Layer 13 of a small transformer language model trained on English Wikipedia (19 layers, counted from 0, width 96).
Take only the direct path to the model's output, skipping the later layers: a vector added to the residual stream pushes a token's score in proportion to its dot product with that token's output vector.

Output vectors of the tokens that the questions are about. A number n stands for n times 0.018.
" 2005;": 4 9 46 18 -1 10 1 -10 40 11 -22 23 24 68 2 21 -14 31 32 0 -16 -7 28 -42 -41 13 4 -7 -25 2 9 34 27 -4 5 53 -9 4 -27 -9 15 19 38 21 16 -8 -40 26 -17 21 -9 0 23 -37 -49 3 -38 23 -43 16 38 18 -23 -18 11 -13 -58 -50 16 0 -37 -3 -47 10 30 -4 -3 -1 -2 20 3 -49 -11 -50 8 14 30 -58 0 -2 13 -13 6 6 -53 6
"res": -36 4 13 -18 -2 14 -25 -14 -1 41 4 14 21 -1 5 -22 14 -5 -27 -28 11 62 -2 6 22 -11 -12 4 32 0 16 8 4 -18 18 32 -33 10 -6 40 15 24 -22 -30 57 -16 2 -13 7 -4 -36 9 59 19 -13 -28 6 -62 6 9 37 4 -5 -20 -22 23 -11 -26 -7 -3 -11 27 29 -1 -6 -16 4 -27 12 3 12 -29 19 4 0 16 12 19 -7 -34 -5 -36 -22 -17 1 -34
"iye": -21 -6 26 4 -2 23 -10 45 -41 22 -45 28 -4 48 -24 10 -13 -34 -13 59 -20 32 22 -16 -24 6 14 16 20 49 -34 -7 -11 0 35 -21 -7 -25 33 -18 3 41 32 -24 -47 -18 4 -11 -14 -33 1 27 1 9 -12 -27 -4 -15 1 5 9 -22 10 2 12 -17 -24 -26 -3 12 30 -7 -11 -34 23 7 -2 4 20 -14 -15 14 21 -20 21 15 -20 -7 29 20 -37 -24 7 7 7 -4
" ISBN": -43 -8 2 7 -19 38 15 5 15 -34 -4 -23 55 33 -39 10 -24 25 42 23 -15 36 36 -36 -31 -12 6 -2 -57 -26 0 9 -18 12 4 55 -9 0 2 30 -28 5 2 37 0 20 -44 36 -12 30 21 -5 27 -12 19 24 -12 -35 42 -33 33 -25 -30 -29 5 -56 -16 -21 8 -8 6 -3 -23 -7 1 13 -5 -13 -37 38 38 -58 11 2 -10 -13 12 -6 63 -5 26 3 -41 1 -27 34
" date": -16 36 3 -13 6 -6 -8 5 -13 19 -13 -16 -6 41 23 -5 -4 48 33 -21 -15 -14 -22 -2 38 3 -24 3 31 0 18 10 6 9 -4 42 -42 1 -17 32 -6 -10 3 -3 4 23 -33 28 8 10 -47 7 3 19 -19 23 -19 24 18 -40 35 -26 -28 20 3 15 5 -7 5 -23 -2 39 -55 -31 37 19 0 -8 -7 2 47 19 -31 -12 -17 -40 -9 -68 10 25 -24 -5 1 -8 9 -31
"elected": -57 7 60 -24 57 -29 1 9 8 26 -5 16 -2 -12 34 -26 -37 -1 22 14 -34 29 13 -16 23 10 -4 -2 5 -38 30 34 -49 -31 3 50 6 -44 -27 35 26 34 27 -23 -51 -33 -30 4 -39 4 8 23 16 -15 16 37 -27 3 -12 8 38 8 -9 11 -1 -11 7 13 4 -2 -22 11 -26 -24 -21 -66 -22 14 4 28 9 33 8 21 0 -3 -22 -10 12 -4 8 -13 12 25 -7 -29
" Total": -12 -6 8 4 25 3 13 -1 -4 -24 1 29 -17 -26 -47 28 -9 -4 32 14 0 -3 -15 11 38 0 -18 -63 6 1 -21 20 -7 -33 -31 4 -10 2 -23 15 32 2 -60 -31 33 -13 72 -1 -26 10 15 -4 -31 -9 32 12 0 -20 11 -24 10 26 -4 9 6 -52 -20 15 15 16 -33 0 -18 -8 -38 32 -16 20 33 26 19 -9 36 -18 -19 -26 28 -10 38 -8 27 -2 20 15 13 -1
"ility": -9 -7 66 24 12 43 -53 23 13 16 -5 53 -29 42 -8 -47 -12 35 -8 8 4 -2 30 38 -41 -49 -1 -5 6 25 22 5 35 -27 20 67 15 -11 -8 31 -2 31 -34 -19 34 -4 6 6 -15 0 7 -24 45 3 -13 -13 -18 -25 -23 -26 34 5 -19 -61 -6 1 -24 -47 0 31 27 17 -37 -38 53 -38 -13 -14 7 -16 -49 -44 -7 16 -25 44 -3 -35 29 -29 27 25 -12 -27 37 -37
"formally": -32 37 -22 -2 18 3 -13 31 0 -1 -24 8 34 -10 23 -16 -8 9 10 41 0 4 10 -2 11 19 -59 9 15 -52 -12 31 7 7 31 65 -2 -19 -30 46 32 11 5 13 -21 -21 -24 -13 -30 12 9 35 -1 20 0 10 -5 -27 -30 4 -4 -18 -47 -21 7 25 -38 -3 2 -25 -11 8 28 -33 18 -29 1 -4 -5 -11 30 -16 36 -25 6 -22 -52 -40 -16 24 16 -37 10 31 27 47
"looking": -19 -11 2 -41 -2 -19 14 -5 -36 -27 -18 34 39 -36 23 -41 4 -1 -20 -15 -2 32 56 -15 -8 8 -13 3 -16 22 -29 56 62 -16 31 15 -20 16 -32 17 44 8 40 25 2 48 0 32 -17 -24 18 -4 -19 1 -26 -25 -40 20 0 7 21 14 -2 -47 -13 -23 -34 10 1 -20 -24 7 -6 -11 39 -28 5 -21 11 -18 7 20 51 -7 -26 36 -37 -34 19 -13 -18 -41 18 15 36 34
" Moines": 6 -44 59 -19 29 -28 -35 25 54 -57 -1 17 32 28 -71 22 -36 -43 27 13 8 23 2 -6 -21 -63 16 -2 9 -1 16 21 5 2 -13 14 48 25 18 67 44 45 53 -10 -1 12 11 18 -53 -34 42 -19 3 9 -52 -44 -14 11 -3 -11 93 -17 -39 -34 33 -36 -23 3 4 -65 -19 3 -10 -26 -4 -39 -56 -43 10 -9 -31 73 -38 -22 -15 33 -4 -20 24 51 -34 -30 47 39 36 17
"he": 0 -7 21 -9 -7 -36 8 7 -31 8 3 -12 -9 3 35 -8 -5 5 5 4 0 0 31 1 -23 24 -50 -32 11 15 -35 -6 1 -2 19 -21 -4 -3 -26 -9 1 18 -2 3 -30 2 24 0 -7 15 11 20 6 26 6 -8 14 -22 27 15 -3 -11 27 -4 29 15 51 0 -7 2 22 36 38 2 -17 -20 14 -2 -49 -33 2 16 9 12 14 8 -23 -3 2 -31 -22 12 -56 -12 3 -9
" Episode": 5 -31 27 -12 34 1 23 21 24 -19 -2 -49 -5 27 -13 -3 -1 24 21 20 -15 9 35 15 -11 8 -10 22 -47 26 -27 19 38 20 16 12 -38 1 -41 -7 13 2 -21 -3 5 38 0 -16 -24 0 -26 7 10 -35 24 -2 -20 7 21 5 21 -3 -33 32 7 -23 -14 20 5 9 -12 2 -46 -3 -2 21 -22 29 -17 22 -12 -25 30 34 -39 -12 0 -31 18 -20 7 -41 10 -10 -5 2
" status": -34 10 -4 -22 53 12 1 -9 30 -7 6 2 -15 30 -15 0 8 9 33 13 -28 -21 -23 -30 16 -13 9 -15 6 -22 13 -29 -22 -19 2 37 10 -3 12 47 12 -3 -38 -25 1 -24 -45 35 10 -30 0 5 23 7 -43 8 -7 0 42 11 2 -28 29 -1 -26 12 22 14 13 -28 -8 28 -28 -17 12 10 -3 2 6 14 32 -30 -7 2 -6 21 -29 -45 31 26 6 2 15 4 -6 -8
" family": -40 27 24 -17 -12 17 -29 12 5 -8 10 -17 7 -6 15 14 30 -7 26 -7 -17 -13 -31 -33 6 -42 -18 -8 11 41 12 -9 -5 -11 -15 7 25 4 1 23 -48 -9 -31 18 12 -5 -6 37 12 40 31 -8 -5 -22 -13 21 33 21 7 -10 22 -10 -17 35 41 12 23 -26 6 -14 4 19 -26 4 -37 -5 -28 -24 29 -5 22 -13 -25 -16 -27 5 -18 25 -49 5 -1 4 21 -6 40 -18
"ute": -21 0 41 -16 36 0 15 42 0 19 -7 54 -18 29 -6 -11 7 9 22 16 -34 -3 21 29 9 -12 32 19 -28 -28 -30 5 24 -18 13 -1 -8 -44 -4 3 1 30 -20 -1 3 -38 2 -9 2 -29 13 25 5 -11 -12 30 -23 -21 -63 -17 -6 17 9 3 -22 14 -17 -19 0 9 42 -5 43 -21 26 -6 2 -19 -21 -11 -30 -4 -1 -2 -11 17 4 26 -7 -37 7 -17 -7 13 15 -5
"ème": -33 -47 19 -3 27 -15 -18 53 -56 29 -17 3 11 34 -10 -20 -12 -19 7 14 -21 16 34 53 3 21 17 11 -40 -6 -3 -13 37 -14 -23 53 -16 -8 -20 38 6 41 -26 23 31 -4 -28 14 -12 -11 -38 -20 9 9 11 -9 -19 -8 -51 -51 61 22 -5 17 7 -20 24 -46 -1 17 21 -10 21 24 5 4 -1 -2 29 7 -28 -60 -39 16 11 0 7 7 9 15 -12 -31 29 -17 3 -19
" and": 7 14 -45 -11 -8 21 -15 -53 40 -28 0 -32 14 -16 16 59 44 26 -15 -27 -1 -12 -1 -1 -7 41 20 -5 -14 2 -39 -12 -14 -49 42 -18 -29 47 -22 -29 -40 -25 -17 11 33 -16 11 27 30 21 48 -50 -28 -38 -17 -15 28 -28 -13 1 -21 12 34 10 -9 44 45 34 -11 40 -4 9 7 -1 -25 10 17 33 -16 10 16 -14 -8 -14 23 8 -35 22 15 -13 41 38 -30 -30 -39 -6
"rise": 3 -24 2 -17 -10 36 8 18 -80 -29 25 25 20 64 -1 -49 -4 -4 7 54 -3 22 27 42 37 -45 32 -4 -31 -8 38 17 20 -5 4 -27 -41 -9 -47 8 33 37 -8 -22 -19 11 -6 -26 -6 -23 -53 10 18 6 -38 2 -23 19 -48 -15 20 24 20 -14 -2 6 7 6 1 30 5 49 -1 -17 26 29 1 -45 -15 18 -8 -13 34 6 9 -15 -3 -26 11 -21 -13 -51 20 -22 28 -4
" served": -16 14 -15 -18 -16 -4 -2 -40 11 40 13 12 8 20 -11 11 7 -43 30 -17 13 6 44 -26 45 11 -25 -1 43 -9 20 7 -30 -19 24 27 22 -42 -28 -9 -15 -2 -9 18 23 30 -1 24 -3 -18 2 23 3 -7 -14 37 26 2 -41 2 -14 -28 -14 -1 10 -17 23 3 6 -14 17 -22 7 16 -16 -22 -19 -8 -16 19 35 -16 -6 -15 8 -26 -45 -25 23 -21 25 -11 26 -12 5 3
"v": -1 5 14 1 -12 -21 38 -28 26 -20 -24 16 -8 -19 -6 35 -22 50 -29 -16 2 -2 -27 -4 2 -22 -3 -4 4 -35 -29 21 -7 -9 27 -14 -20 -5 14 18 0 21 -6 5 18 -5 25 -16 5 4 4 16 -30 -11 -6 13 -5 -15 9 13 -14 15 -20 23 3 41 10 -1 -6 4 6 22 25 -31 -28 2 7 -25 -1 -2 43 -54 39 18 5 -2 17 22 -29 -8 -12 -20 27 -6 6 -4
"ough": 2 -40 73 -5 38 23 1 3 6 7 -5 -6 4 17 22 -20 -9 31 -40 -30 5 -46 -8 29 -36 32 -32 -6 12 -1 -16 17 23 6 18 15 20 -39 26 -32 8 27 10 4 -13 5 3 17 -26 -20 35 -21 -15 5 -2 13 -28 14 -3 -19 49 8 3 -8 37 36 11 -6 -1 -30 -14 26 51 -11 -15 -4 -15 13 19 -30 -41 10 -39 -20 -36 0 -34 2 -8 -23 -29 -10 39 24 3 -9
" model": 2 40 23 -7 -1 -14 9 13 -4 -16 -29 1 -12 29 -2 -34 1 26 11 -3 9 5 -11 0 17 -18 8 35 17 8 -8 -9 13 -8 7 5 -22 0 25 19 -49 -11 2 33 0 4 -47 28 11 -17 15 -13 -15 -16 -8 5 19 16 -15 13 -26 -20 -18 6 3 31 -9 -17 6 34 11 -24 4 23 -43 3 -29 1 -7 9 17 -8 4 15 -16 11 -23 -6 2 -19 1 9 7 -4 4 -12
" place": -29 55 14 10 9 15 -31 11 -38 -19 -30 -37 -28 23 21 -22 9 -12 36 -14 16 -8 -13 3 21 20 -11 -3 46 -16 -29 12 -14 -7 12 29 21 -4 51 17 39 -11 -19 -12 -23 -19 -45 -6 8 -32 -15 0 50 -12 -31 26 -31 17 32 -21 19 1 31 0 -8 31 6 -5 3 -3 34 50 -29 -40 19 5 -22 -3 18 12 3 -5 -27 -37 -26 -45 -19 10 19 0 9 -7 36 11 -16 -6
"ortholog": -11 -9 67 -61 25 19 16 11 63 20 -62 33 33 16 -52 -32 -5 -36 27 51 -22 -25 32 -23 9 -5 -15 -65 0 -5 -7 -7 5 3 -8 65 33 -54 37 47 64 34 53 50 23 0 -64 93 -23 -9 -50 -9 -28 -15 -40 26 -35 -9 8 -64 -2 -43 4 5 33 -30 4 -73 12 -3 -39 -75 -25 -7 13 33 2 9 44 16 8 6 22 48 -2 -7 -5 -72 18 -27 23 -46 -63 40 -5 67
"Smol": -25 5 4 -9 -5 25 11 -24 -25 38 -7 -17 53 21 -22 -29 -54 1 -21 -11 46 6 9 -22 29 -46 -4 -21 23 44 6 10 15 67 -45 24 19 -21 11 48 18 36 50 -11 18 31 -33 56 -41 7 11 0 22 12 32 -6 -5 -32 34 1 -29 -15 -42 -34 37 -17 -3 -30 4 -27 -13 -4 -13 -31 -11 28 17 -2 68 -14 17 3 -47 4 -8 -25 -30 -58 13 -18 -41 -21 -27 6 28 25
"bishop": 7 -17 20 -24 14 21 1 7 -7 28 1 -18 6 5 22 -24 4 -36 -13 20 -31 -18 -6 -10 22 -8 -16 20 -8 -46 8 25 -1 -18 -56 68 38 -8 -2 36 40 46 38 11 -41 25 -55 8 -26 -53 -16 58 24 0 -19 -1 -1 -14 11 -6 30 -38 -35 25 50 -17 20 7 9 -10 -15 -13 -11 -34 -5 -7 -24 11 52 -22 -14 18 -24 -11 -19 72 -10 -20 -18 1 15 -45 -5 41 37 -29
"Electrification": -12 -46 23 -11 24 7 9 15 1 41 -32 62 0 32 -51 -28 -43 -7 -35 21 9 1 29 -11 -2 -49 -5 4 -23 19 52 8 18 5 16 51 -7 -9 24 28 -11 27 2 13 6 29 -28 11 -32 -27 -8 13 -1 5 42 -28 16 -8 -17 6 -12 -31 19 -33 -14 7 -16 -32 8 -7 -19 -5 -45 -19 50 7 -19 -12 32 10 -12 0 -11 21 -21 13 -26 -62 53 -5 17 -46 35 13 27 -3

Each question shows what one neuron of this layer's MLP adds at an activation of 1. A number n stands for n times 0.0083.

n368: 14 14 -3 13 5 -7 -20 10 -36 -7 3 -1 -6 -15 6 -7 13 2 -2 30 24 -10 33 -7 4 -13 18 2 -13 -1 5 -11 -1 -1 10 -30 25 -2 -12 -3 15 -21 -39 -27 1 6 -2 5 6 8 7 36 4 -30 13 -16 4 -17 41 -4 2 -12 -13 -17 13 23 8 25 4 10 -22 -36 -4 43 -13 -31 -14 5 10 19 29 -5 -2 -7 -33 -10 7 -15 0 -3 5 -1 24 14 -6 4
Which two tokens does it push up most, strongest first? " Total", " Episode"

n296: -26 2 -23 7 -8 -18 15 0 -4 1 13 -21 19 -18 -8 33 -29 3 -3 9 -6 6 8 1 -2 24 11 -2 2 -5 -13 13 -6 26 36 -10 -26 18 -17 26 12 -36 19 25 24 -32 -9 19 -5 -24 11 5 -7 -24 2 -12 -19 17 5 -19 18 9 18 2 20 -17 -41 21 22 39 -5 13 -13 -34 -4 29 -17 5 -24 29 3 -22 -8 4 -5 8 -25 17 2 -22 25 -20 -21 9 -15 11
Which three tokens does it push up most, strongest first? " ISBN", " and", " Episode"

n178: 5 -36 -9 33 -15 11 2 18 -25 6 3 15 34 -33 -9 4 -3 -2 13 13 8 1 6 17 16 7 11 9 41 18 -9 -28 8 -29 -39 4 18 -2 3 5 -9 15 -2 -6 12 5 5 6 34 -5 -24 -10 -1 40 -13 -19 21 13 -28 7 -11 -11 -14 20 9 -31 -7 20 19 24 22 -21 -13 24 9 0 -16 -14 12 -15 -10 -1 10 -14 7 -26 -9 -2 -9 1 -8 -7 -12 -33 -46 9
Which of these tokens does it push up most? "ème"

n298: -21 8 17 1 10 18 -34 -11 -3 -6 3 -43 21 6 -21 -27 -25 -14 -22 -3 -5 21 -13 -4 18 -24 2 -15 2 5 8 2 3 12 -23 11 13 -8 8 12 8 -9 -6 -1 3 7 -30 -13 63 -9 4 18 15 9 30 2 -16 4 4 38 -2 10 -30 -8 18 35 10 11 41 12 -21 29 -17 -6 -28 -20 -26 -23 19 16 26 21 -6 11 -19 15 -10 4 -19 -1 -33 28 4 -3 -12 -11
Which of these tokens does it push up most? "Smol"

n146: -15 -18 -18 2 16 12 21 -34 19 -1 9 14 -18 9 29 26 -31 18 14 16 -35 -1 5 -14 -4 4 -12 -13 25 -21 -29 17 1 -4 5 7 -10 11 -7 44 -17 -10 3 15 -45 -3 -11 26 25 4 -6 -7 -3 -47 -1 -13 10 12 -21 -2 1 -7 5 9 -20 -12 -25 16 9 -10 20 3 -24 38 6 22 -9 -15 6 18 2 -12 -1 2 11 0 8 15 -9 0 34 -22 12 -1 -24 -2
Which of these tokens does it push up most? " 2005;"

n337: -14 7 -18 -33 13 1 18 1 8 31 8 18 -11 7 -26 -10 6 -29 17 16 -20 -14 13 0 4 -18 -7 19 4 15 11 0 22 2 11 26 6 -4 -19 8 -6 7 -3 -2 -30 13 7 4 9 -9 28 -11 -12 -15 14 5 11 -22 -18 17 10 14 -1 -10 -37 -10 -26 -4 -10 -12 -11 22 -1 -42 -2 19 15 -18 13 -26 7 1 1 -6 14 -7 14 4 -1 14 -10 -36 12 44 4 13
Which of these tokens does it push up most? "Electrification"

n51: -21 -20 25 12 -11 11 0 21 -41 -23 -22 6 48 -43 32 8 -29 15 5 -14 -21 -23 19 -49 19 12 -65 -24 20 -2 5 -26 32 8 13 3 -46 44 -22 -25 34 10 16 -29 34 -5 -7 17 14 -7 5 -6 20 -14 -19 -8 29 -27 30 -6 -20 18 16 17 -5 6 2 23 -28 0 -32 -2 11 31 -52 -17 22 -5 4 38 -15 -25 47 -28 -25 5 37 -31 -8 -35 -16 2 30 21 45 10
Which three tokens does it push up most, strongest first? "looking", " Total", "res"

n116: 16 14 10 -27 18 -3 -26 -9 -20 31 -17 30 -28 2 12 -28 -1 -11 21 15 -17 -7 12 7 -31 15 7 -4 1 -22 2 38 16 -26 42 6 4 -12 15 11 23 20 -34 -23 8 17 4 21 11 -27 -32 -22 16 -34 0 28 -22 40 3 -2 -15 20 12 -35 -35 -24 -2 0 38 15 -6 27 -19 7 7 -47 -20 -5 21 10 15 4 -9 19 -22 -29 -3 -6 37 -23 -7 -9 34 -8 19 -21
Which of these tokens does it push up most? "ility"

n3: -13 3 -6 -16 -10 -11 -3 3 -2 -18 -36 14 3 24 -6 -18 7 -22 -1 6 -7 18 0 -18 -18 0 4 3 -34 21 -7 1 15 -1 22 6 10 -27 -7 -14 -12 20 -15 0 2 17 5 -13 18 -31 -6 19 12 -20 17 28 22 20 -6 -29 -9 -8 -12 9 8 -7 -16 10 27 38 15 17 15 5 10 -10 26 17 -18 15 25 -12 -10 7 34 -8 11 -26 -23 -15 3 -32 14 -2 -20 -2
Which of these tokens does it push up most? "rise"

n74: 21 2 -37 -58 1 14 -29 2 17 2 7 1 -29 17 15 -66 30 -8 35 26 23 -9 31 16 -15 -60 28 0 18 -6 9 -25 -20 10 -6 19 -40 -32 1 -6 -12 25 -44 -1 24 10 24 15 -17 3 29 -21 8 -18 -19 26 -3 -26 11 3 1 11 8 32 -20 -9 6 1 6 -21 23 -17 -15 29 -11 16 13 18 12 40 -25 19 6 -3 -40 7 5 12 27 -30 -5 15 -14 -23 -8 -4
Which of these tokens does it push up most? "ility"

n380: -11 32 5 -22 12 20 10 27 -13 36 11 2 -57 20 2 -8 0 12 17 -6 11 -7 -17 -12 -17 -29 -20 21 29 -20 5 -7 25 43 -8 14 -17 27 -16 9 -5 -20 -21 4 16 25 26 -6 -19 -14 0 2 5 -1 -44 -15 -18 6 17 -1 -37 -10 5 12 -29 24 14 -20 -13 -41 22 8 1 -16 -15 47 -16 -1 14 -4 2 -11 8 33 -2 -6 13 -22 19 9 -18 -13 -11 10 46 -40
Which two tokens does it push up most, strongest first? " date", " status"

n354: 17 1 -17 -51 -8 -36 8 26 -7 20 -10 -10 2 24 35 -20 -5 26 -6 -15 7 13 -16 32 -20 11 -3 -14 33 15 -26 -7 10 -1 9 10 3 21 3 -8 4 -8 8 39 -11 -27 -33 -6 2 1 20 -35 5 8 22 7 -10 -28 -15 10 10 -2 -22 -19 -16 -45 44 6 3 14 3 -2 17 -4 -11 -22 -1 10 8 -28 25 24 0 -35 6 25 0 -14 -11 8 9 14 25 22 -34 40
Pushed down most: "rise"

n122: 31 -12 22 3 8 11 3 -6 -23 -25 20 -3 -2 -13 10 -25 17 -17 -25 16 13 27 -18 5 13 4 13 -26 -5 -6 18 2 7 -7 5 -9 15 12 12 16 -4 -20 15 23 -11 -37 0 6 13 12 -12 24 -20 5 -1 -8 -23 12 -56 12 3 2 -3 20 1 -6 1 13 -1 3 -11 -5 39 -25 -19 26 -31 -15 -3 15 11 -18 -27 -5 0 -12 3 -2 5 -5 -17 7 9 2 -14 20
Pushed down most: "ility"

n248: -24 33 11 -27 -16 -28 -30 -12 -16 15 -7 -32 13 4 30 -13 -35 7 -20 -16 7 36 -7 15 -4 -7 -38 -7 -10 -6 22 -9 37 5 5 17 9 0 24 16 -1 23 -27 -26 4 -1 14 13 49 4 -14 -9 22 7 -9 7 -3 -21 31 -12 12 -14 5 -23 -18 4 -15 -8 11 22 0 4 -42 -21 -7 0 25 -23 3 5 -34 14 38 -9 3 -7 6 32 5 -7 -7 24 -28 25 7 -30
Which two tokens does it push up most, strongest first? "res", "ility"

n249: -17 4 12 8 25 2 -17 -13 -9 -18 3 22 -9 23 9 -5 -8 6 -18 -1 5 -9 -12 -18 5 -13 -11 -7 -32 -5 20 4 4 23 54 22 30 27 39 9 -32 9 -10 24 15 -18 8 -23 -39 8 -1 -34 -35 8 11 -23 7 -17 3 37 -28 -3 2 -15 -22 -3 -13 14 30 -1 -24 -10 -12 9 20 -10 12 8 0 51 -7 13 -1 18 12 -37 -28 29 8 -27 4 3 24 -15 20 -15
Which two tokens does it push up most, strongest first? "Electrification", "ility"

n62: -26 -16 -8 -3 21 8 1 18 -21 -23 -16 16 26 -2 -12 14 28 3 -25 -11 2 -27 -6 17 -6 -29 -5 0 -41 -5 33 8 26 9 25 -6 16 16 31 -28 -17 4 -42 36 -16 3 -5 -19 20 -6 -2 12 -23 10 -15 -6 4 -17 6 -13 -23 -16 21 -22 8 -7 -13 20 -10 9 0 1 24 5 12 0 17 -2 4 8 -6 -1 -12 14 -18 -27 -2 -15 24 5 -14 7 10 25 24 -3
Pushed down most: "elected"

n302: 16 -26 27 -20 -5 5 4 9 12 20 30 20 -11 -5 13 2 6 -2 -4 10 -15 1 -6 11 13 -19 3 -24 -16 -12 5 25 -5 -11 15 16 -1 -21 17 -10 -19 -39 11 10 19 11 14 -3 -13 -13 -17 7 21 -19 2 31 -10 -17 -34 -17 13 25 17 6 -14 -5 -5 12 -23 9 7 -3 7 -18 5 6 2 -12 -11 21 -10 -11 -19 -40 15 19 9 9 0 -31 -3 14 13 14 -22 7
Which of these tokens does it push up most? "ute"

n198: 2 -45 13 -5 -15 1 18 6 24 -18 -11 -31 7 -24 11 11 -6 -18 -29 -22 -17 -1 3 13 -15 -12 9 -5 27 11 -32 -15 -31 19 -5 -17 -6 -28 -18 21 17 -12 -21 37 0 -25 -37 -2 0 -28 25 -16 23 20 -19 3 1 34 46 25 4 -3 -9 -31 -12 36 14 41 2 21 -10 -17 -10 -5 16 10 -11 8 0 -22 38 12 27 17 28 -20 6 -19 -5 -9 22 14 24 6 7 -19
Which of these tokens does it push up most? " status"

n291: -1 15 -19 6 -14 18 22 3 6 9 28 24 -19 -13 -16 25 4 -12 -11 -11 32 -29 1 -21 0 2 1 38 -16 9 -21 37 3 -16 19 22 0 8 21 5 -4 41 -7 1 11 4 19 -30 3 6 -8 -22 7 -2 -1 -1 -9 -2 8 27 19 -11 -5 -19 -16 -29 -2 -11 2 -24 -2 3 -15 1 24 -15 -8 40 -6 -29 2 -15 -4 -13 13 1 -6 -36 11 3 14 13 -36 25 -21 -5
Which two tokens does it push up most, strongest first? " 2005;", "ility"

n244: 6 -15 -9 -7 -9 -2 5 -2 10 -18 13 15 16 -16 -37 4 17 7 34 15 15 -7 -3 10 13 -10 2 -25 29 33 -12 29 31 -1 1 -8 20 -8 -27 -18 6 -3 -9 18 -7 -34 29 26 -27 -2 -7 10 -31 -6 7 -6 14 17 -32 20 -14 -4 16 29 -40 38 -8 -13 4 13 -4 -28 -4 -20 -3 -1 -3 25 3 -3 -7 -5 -2 -16 -8 24 7 16 -10 -7 -15 3 2 7 8 -19
Which of these tokens does it push up most? " Total"

n147: 15 -16 -4 2 28 -22 -6 25 3 -14 3 50 -31 8 -18 -16 -35 25 -8 -14 -34 -20 20 9 17 21 -2 -1 -28 -13 25 -5 7 42 -27 0 3 7 -4 59 1 -9 -4 -32 -31 15 8 20 9 -34 8 18 19 7 -7 43 -12 -32 54 -20 41 -3 -7 -9 -3 -48 -7 -2 -7 -24 -40 -23 8 -7 0 35 -2 4 -10 0 -7 -20 -7 -13 14 -14 22 9 -9 -13 36 -6 14 -18 19 12
Pushed down most: " and"

n319: 15 -5 13 9 -9 -41 4 -23 -21 1 33 -12 1 -10 11 -25 10 1 3 31 -13 12 5 -4 4 -17 -1 -32 -12 -16 -5 -1 16 4 22 1 -22 43 25 5 -26 3 5 -1 9 -12 -20 5 15 15 -30 -1 29 12 0 1 -13 -6 32 -31 22 27 -11 -12 27 -24 -17 -3 -18 -22 18 3 6 8 -31 0 -14 6 -15 -6 23 7 4 12 15 0 -23 27 -25 -26 -10 8 -4 10 19 22
Pushed down most: "Electrification"

n195: 10 0 15 -4 13 -20 4 -3 -15 -9 14 -1 6 -33 4 30 -21 -17 -16 7 11 -21 -12 19 2 -6 11 -23 11 18 1 31 16 -20 6 -29 -11 -9 24 -15 -15 -15 -11 -14 -4 21 50 25 17 13 13 -29 -13 -21 -7 -23 -31 14 -24 -13 7 1 -3 9 10 -15 -21 2 28 0 16 -12 19 0 -1 26 22 -4 -10 2 21 -30 28 -7 10 -11 12 8 9 -48 17 29 11 -6 -12 -1
Which of these tokens does it push up most? " Total"

n192: 2 -15 10 3 19 19 -28 16 22 -8 7 -12 5 7 2 4 -1 -6 -6 -36 24 -39 21 -6 -26 -17 16 -6 0 -20 -28 4 43 26 -6 -17 -16 20 -16 18 -8 -11 -13 -14 15 0 20 -8 -19 20 4 -33 10 -28 1 13 -11 -9 14 1 -8 24 18 -17 -22 -6 -7 -8 -10 19 1 41 8 -15 2 -22 8 14 7 7 -12 14 -10 -19 16 -20 4 -16 33 21 34 2 -12 13 29 -16
Which of these tokens does it push up most? "ility"

n59: -1 13 4 -53 13 23 28 8 -23 -17 -18 -8 17 -34 -19 -32 5 -10 42 3 -15 0 10 5 -19 9 27 14 -26 -9 -10 30 10 -7 2 -12 -19 10 31 4 11 -6 3 12 8 -10 -10 -11 12 -8 0 16 -6 4 -23 2 -10 2 -28 18 8 -4 8 -17 -2 12 -11 -1 16 2 -9 22 -10 -7 -9 -34 2 23 -3 23 28 -49 10 25 -13 8 7 5 23 8 38 -25 -12 -3 19 7
Which of these tokens does it push up most? "looking"

n345: -7 -9 17 6 24 -2 -7 19 -2 0 12 -2 -14 -8 -27 -32 -20 7 -5 16 -8 2 -33 9 -3 -2 -2 -2 -10 -29 12 -14 -6 -14 -11 24 4 -6 -5 -1 -28 27 14 1 -25 -4 -8 -2 18 11 -4 -3 -9 -20 24 6 8 9 -11 24 1 -31 24 -33 18 3 -2 10 -25 19 -14 24 5 4 -7 18 6 14 8 -5 9 -5 -9 -1 2 24 -7 5 30 -9 -20 -8 4 -1 23 6
Which of these tokens does it push up most? "Electrification"

n216: -19 17 -11 4 22 14 -34 22 -12 -3 -4 -2 0 11 -33 -19 31 -9 8 -1 -10 -12 -28 -4 7 11 -32 -2 -2 32 9 0 -5 13 -6 11 -14 35 15 14 9 53 -19 17 24 24 -24 -39 15 21 13 -10 -2 38 -10 20 35 -23 -25 -22 -25 -57 2 53 3 -6 12 -37 5 -1 9 -8 -6 11 2 -21 -14 19 10 -27 21 7 -5 -8 -12 16 -6 12 -11 6 -26 14 2 11 -21 -9
Which of these tokens does it push up most? " family"

n225: 26 -2 29 -13 4 -3 1 6 -2 4 -22 24 -12 10 -7 -6 -28 8 -4 -9 -17 5 6 21 -27 -20 -8 -12 14 -2 32 8 9 -19 6 17 14 23 16 -27 1 -24 7 -8 10 -8 -10 12 23 -5 8 -25 30 8 -13 26 -2 -17 0 1 -10 2 -14 -9 -1 -6 18 24 -30 25 23 -16 1 23 21 -3 -23 2 -10 -28 -8 11 -19 0 -2 10 13 2 -1 0 4 20 -22 -42 4 -13
Which of these tokens does it push up most? "ility"

n86: 10 16 -16 -12 -17 12 -3 9 -2 -30 2 2 -31 -1 7 -13 -15 -7 19 -5 3 -11 -7 -18 18 -3 -10 15 -23 -18 13 17 -12 -12 12 10 20 -2 -19 -19 -5 -5 16 32 -3 18 5 -6 -6 0 13 -11 -25 -15 20 9 28 -19 -13 5 -6 -27 21 12 24 7 3 -9 32 9 -18 1 -21 -26 -1 -12 3 -17 -17 -1 -1 15 6 2 -5 12 -4 23 -6 27 30 11 21 12 4 -8
Pushed down most: "res"

n66: 8 15 7 20 -6 -16 -15 15 24 -3 -1 1 -5 -24 -21 5 -16 31 15 7 23 21 -38 17 3 -8 -14 -9 -17 -12 -27 -9 -41 -33 -10 29 -28 -25 13 -28 15 1 -1 27 9 -42 63 -3 -31 -17 -10 11 -24 18 28 7 -3 -24 -16 15 7 13 -6 13 -17 5 12 23 -34 3 -14 28 -20 20 4 20 5 9 -13 4 8 -15 17 -5 -40 30 38 -28 4 35 -11 14 8 -15 43 6
Which two tokens does it push up most, strongest first? " Total", "v"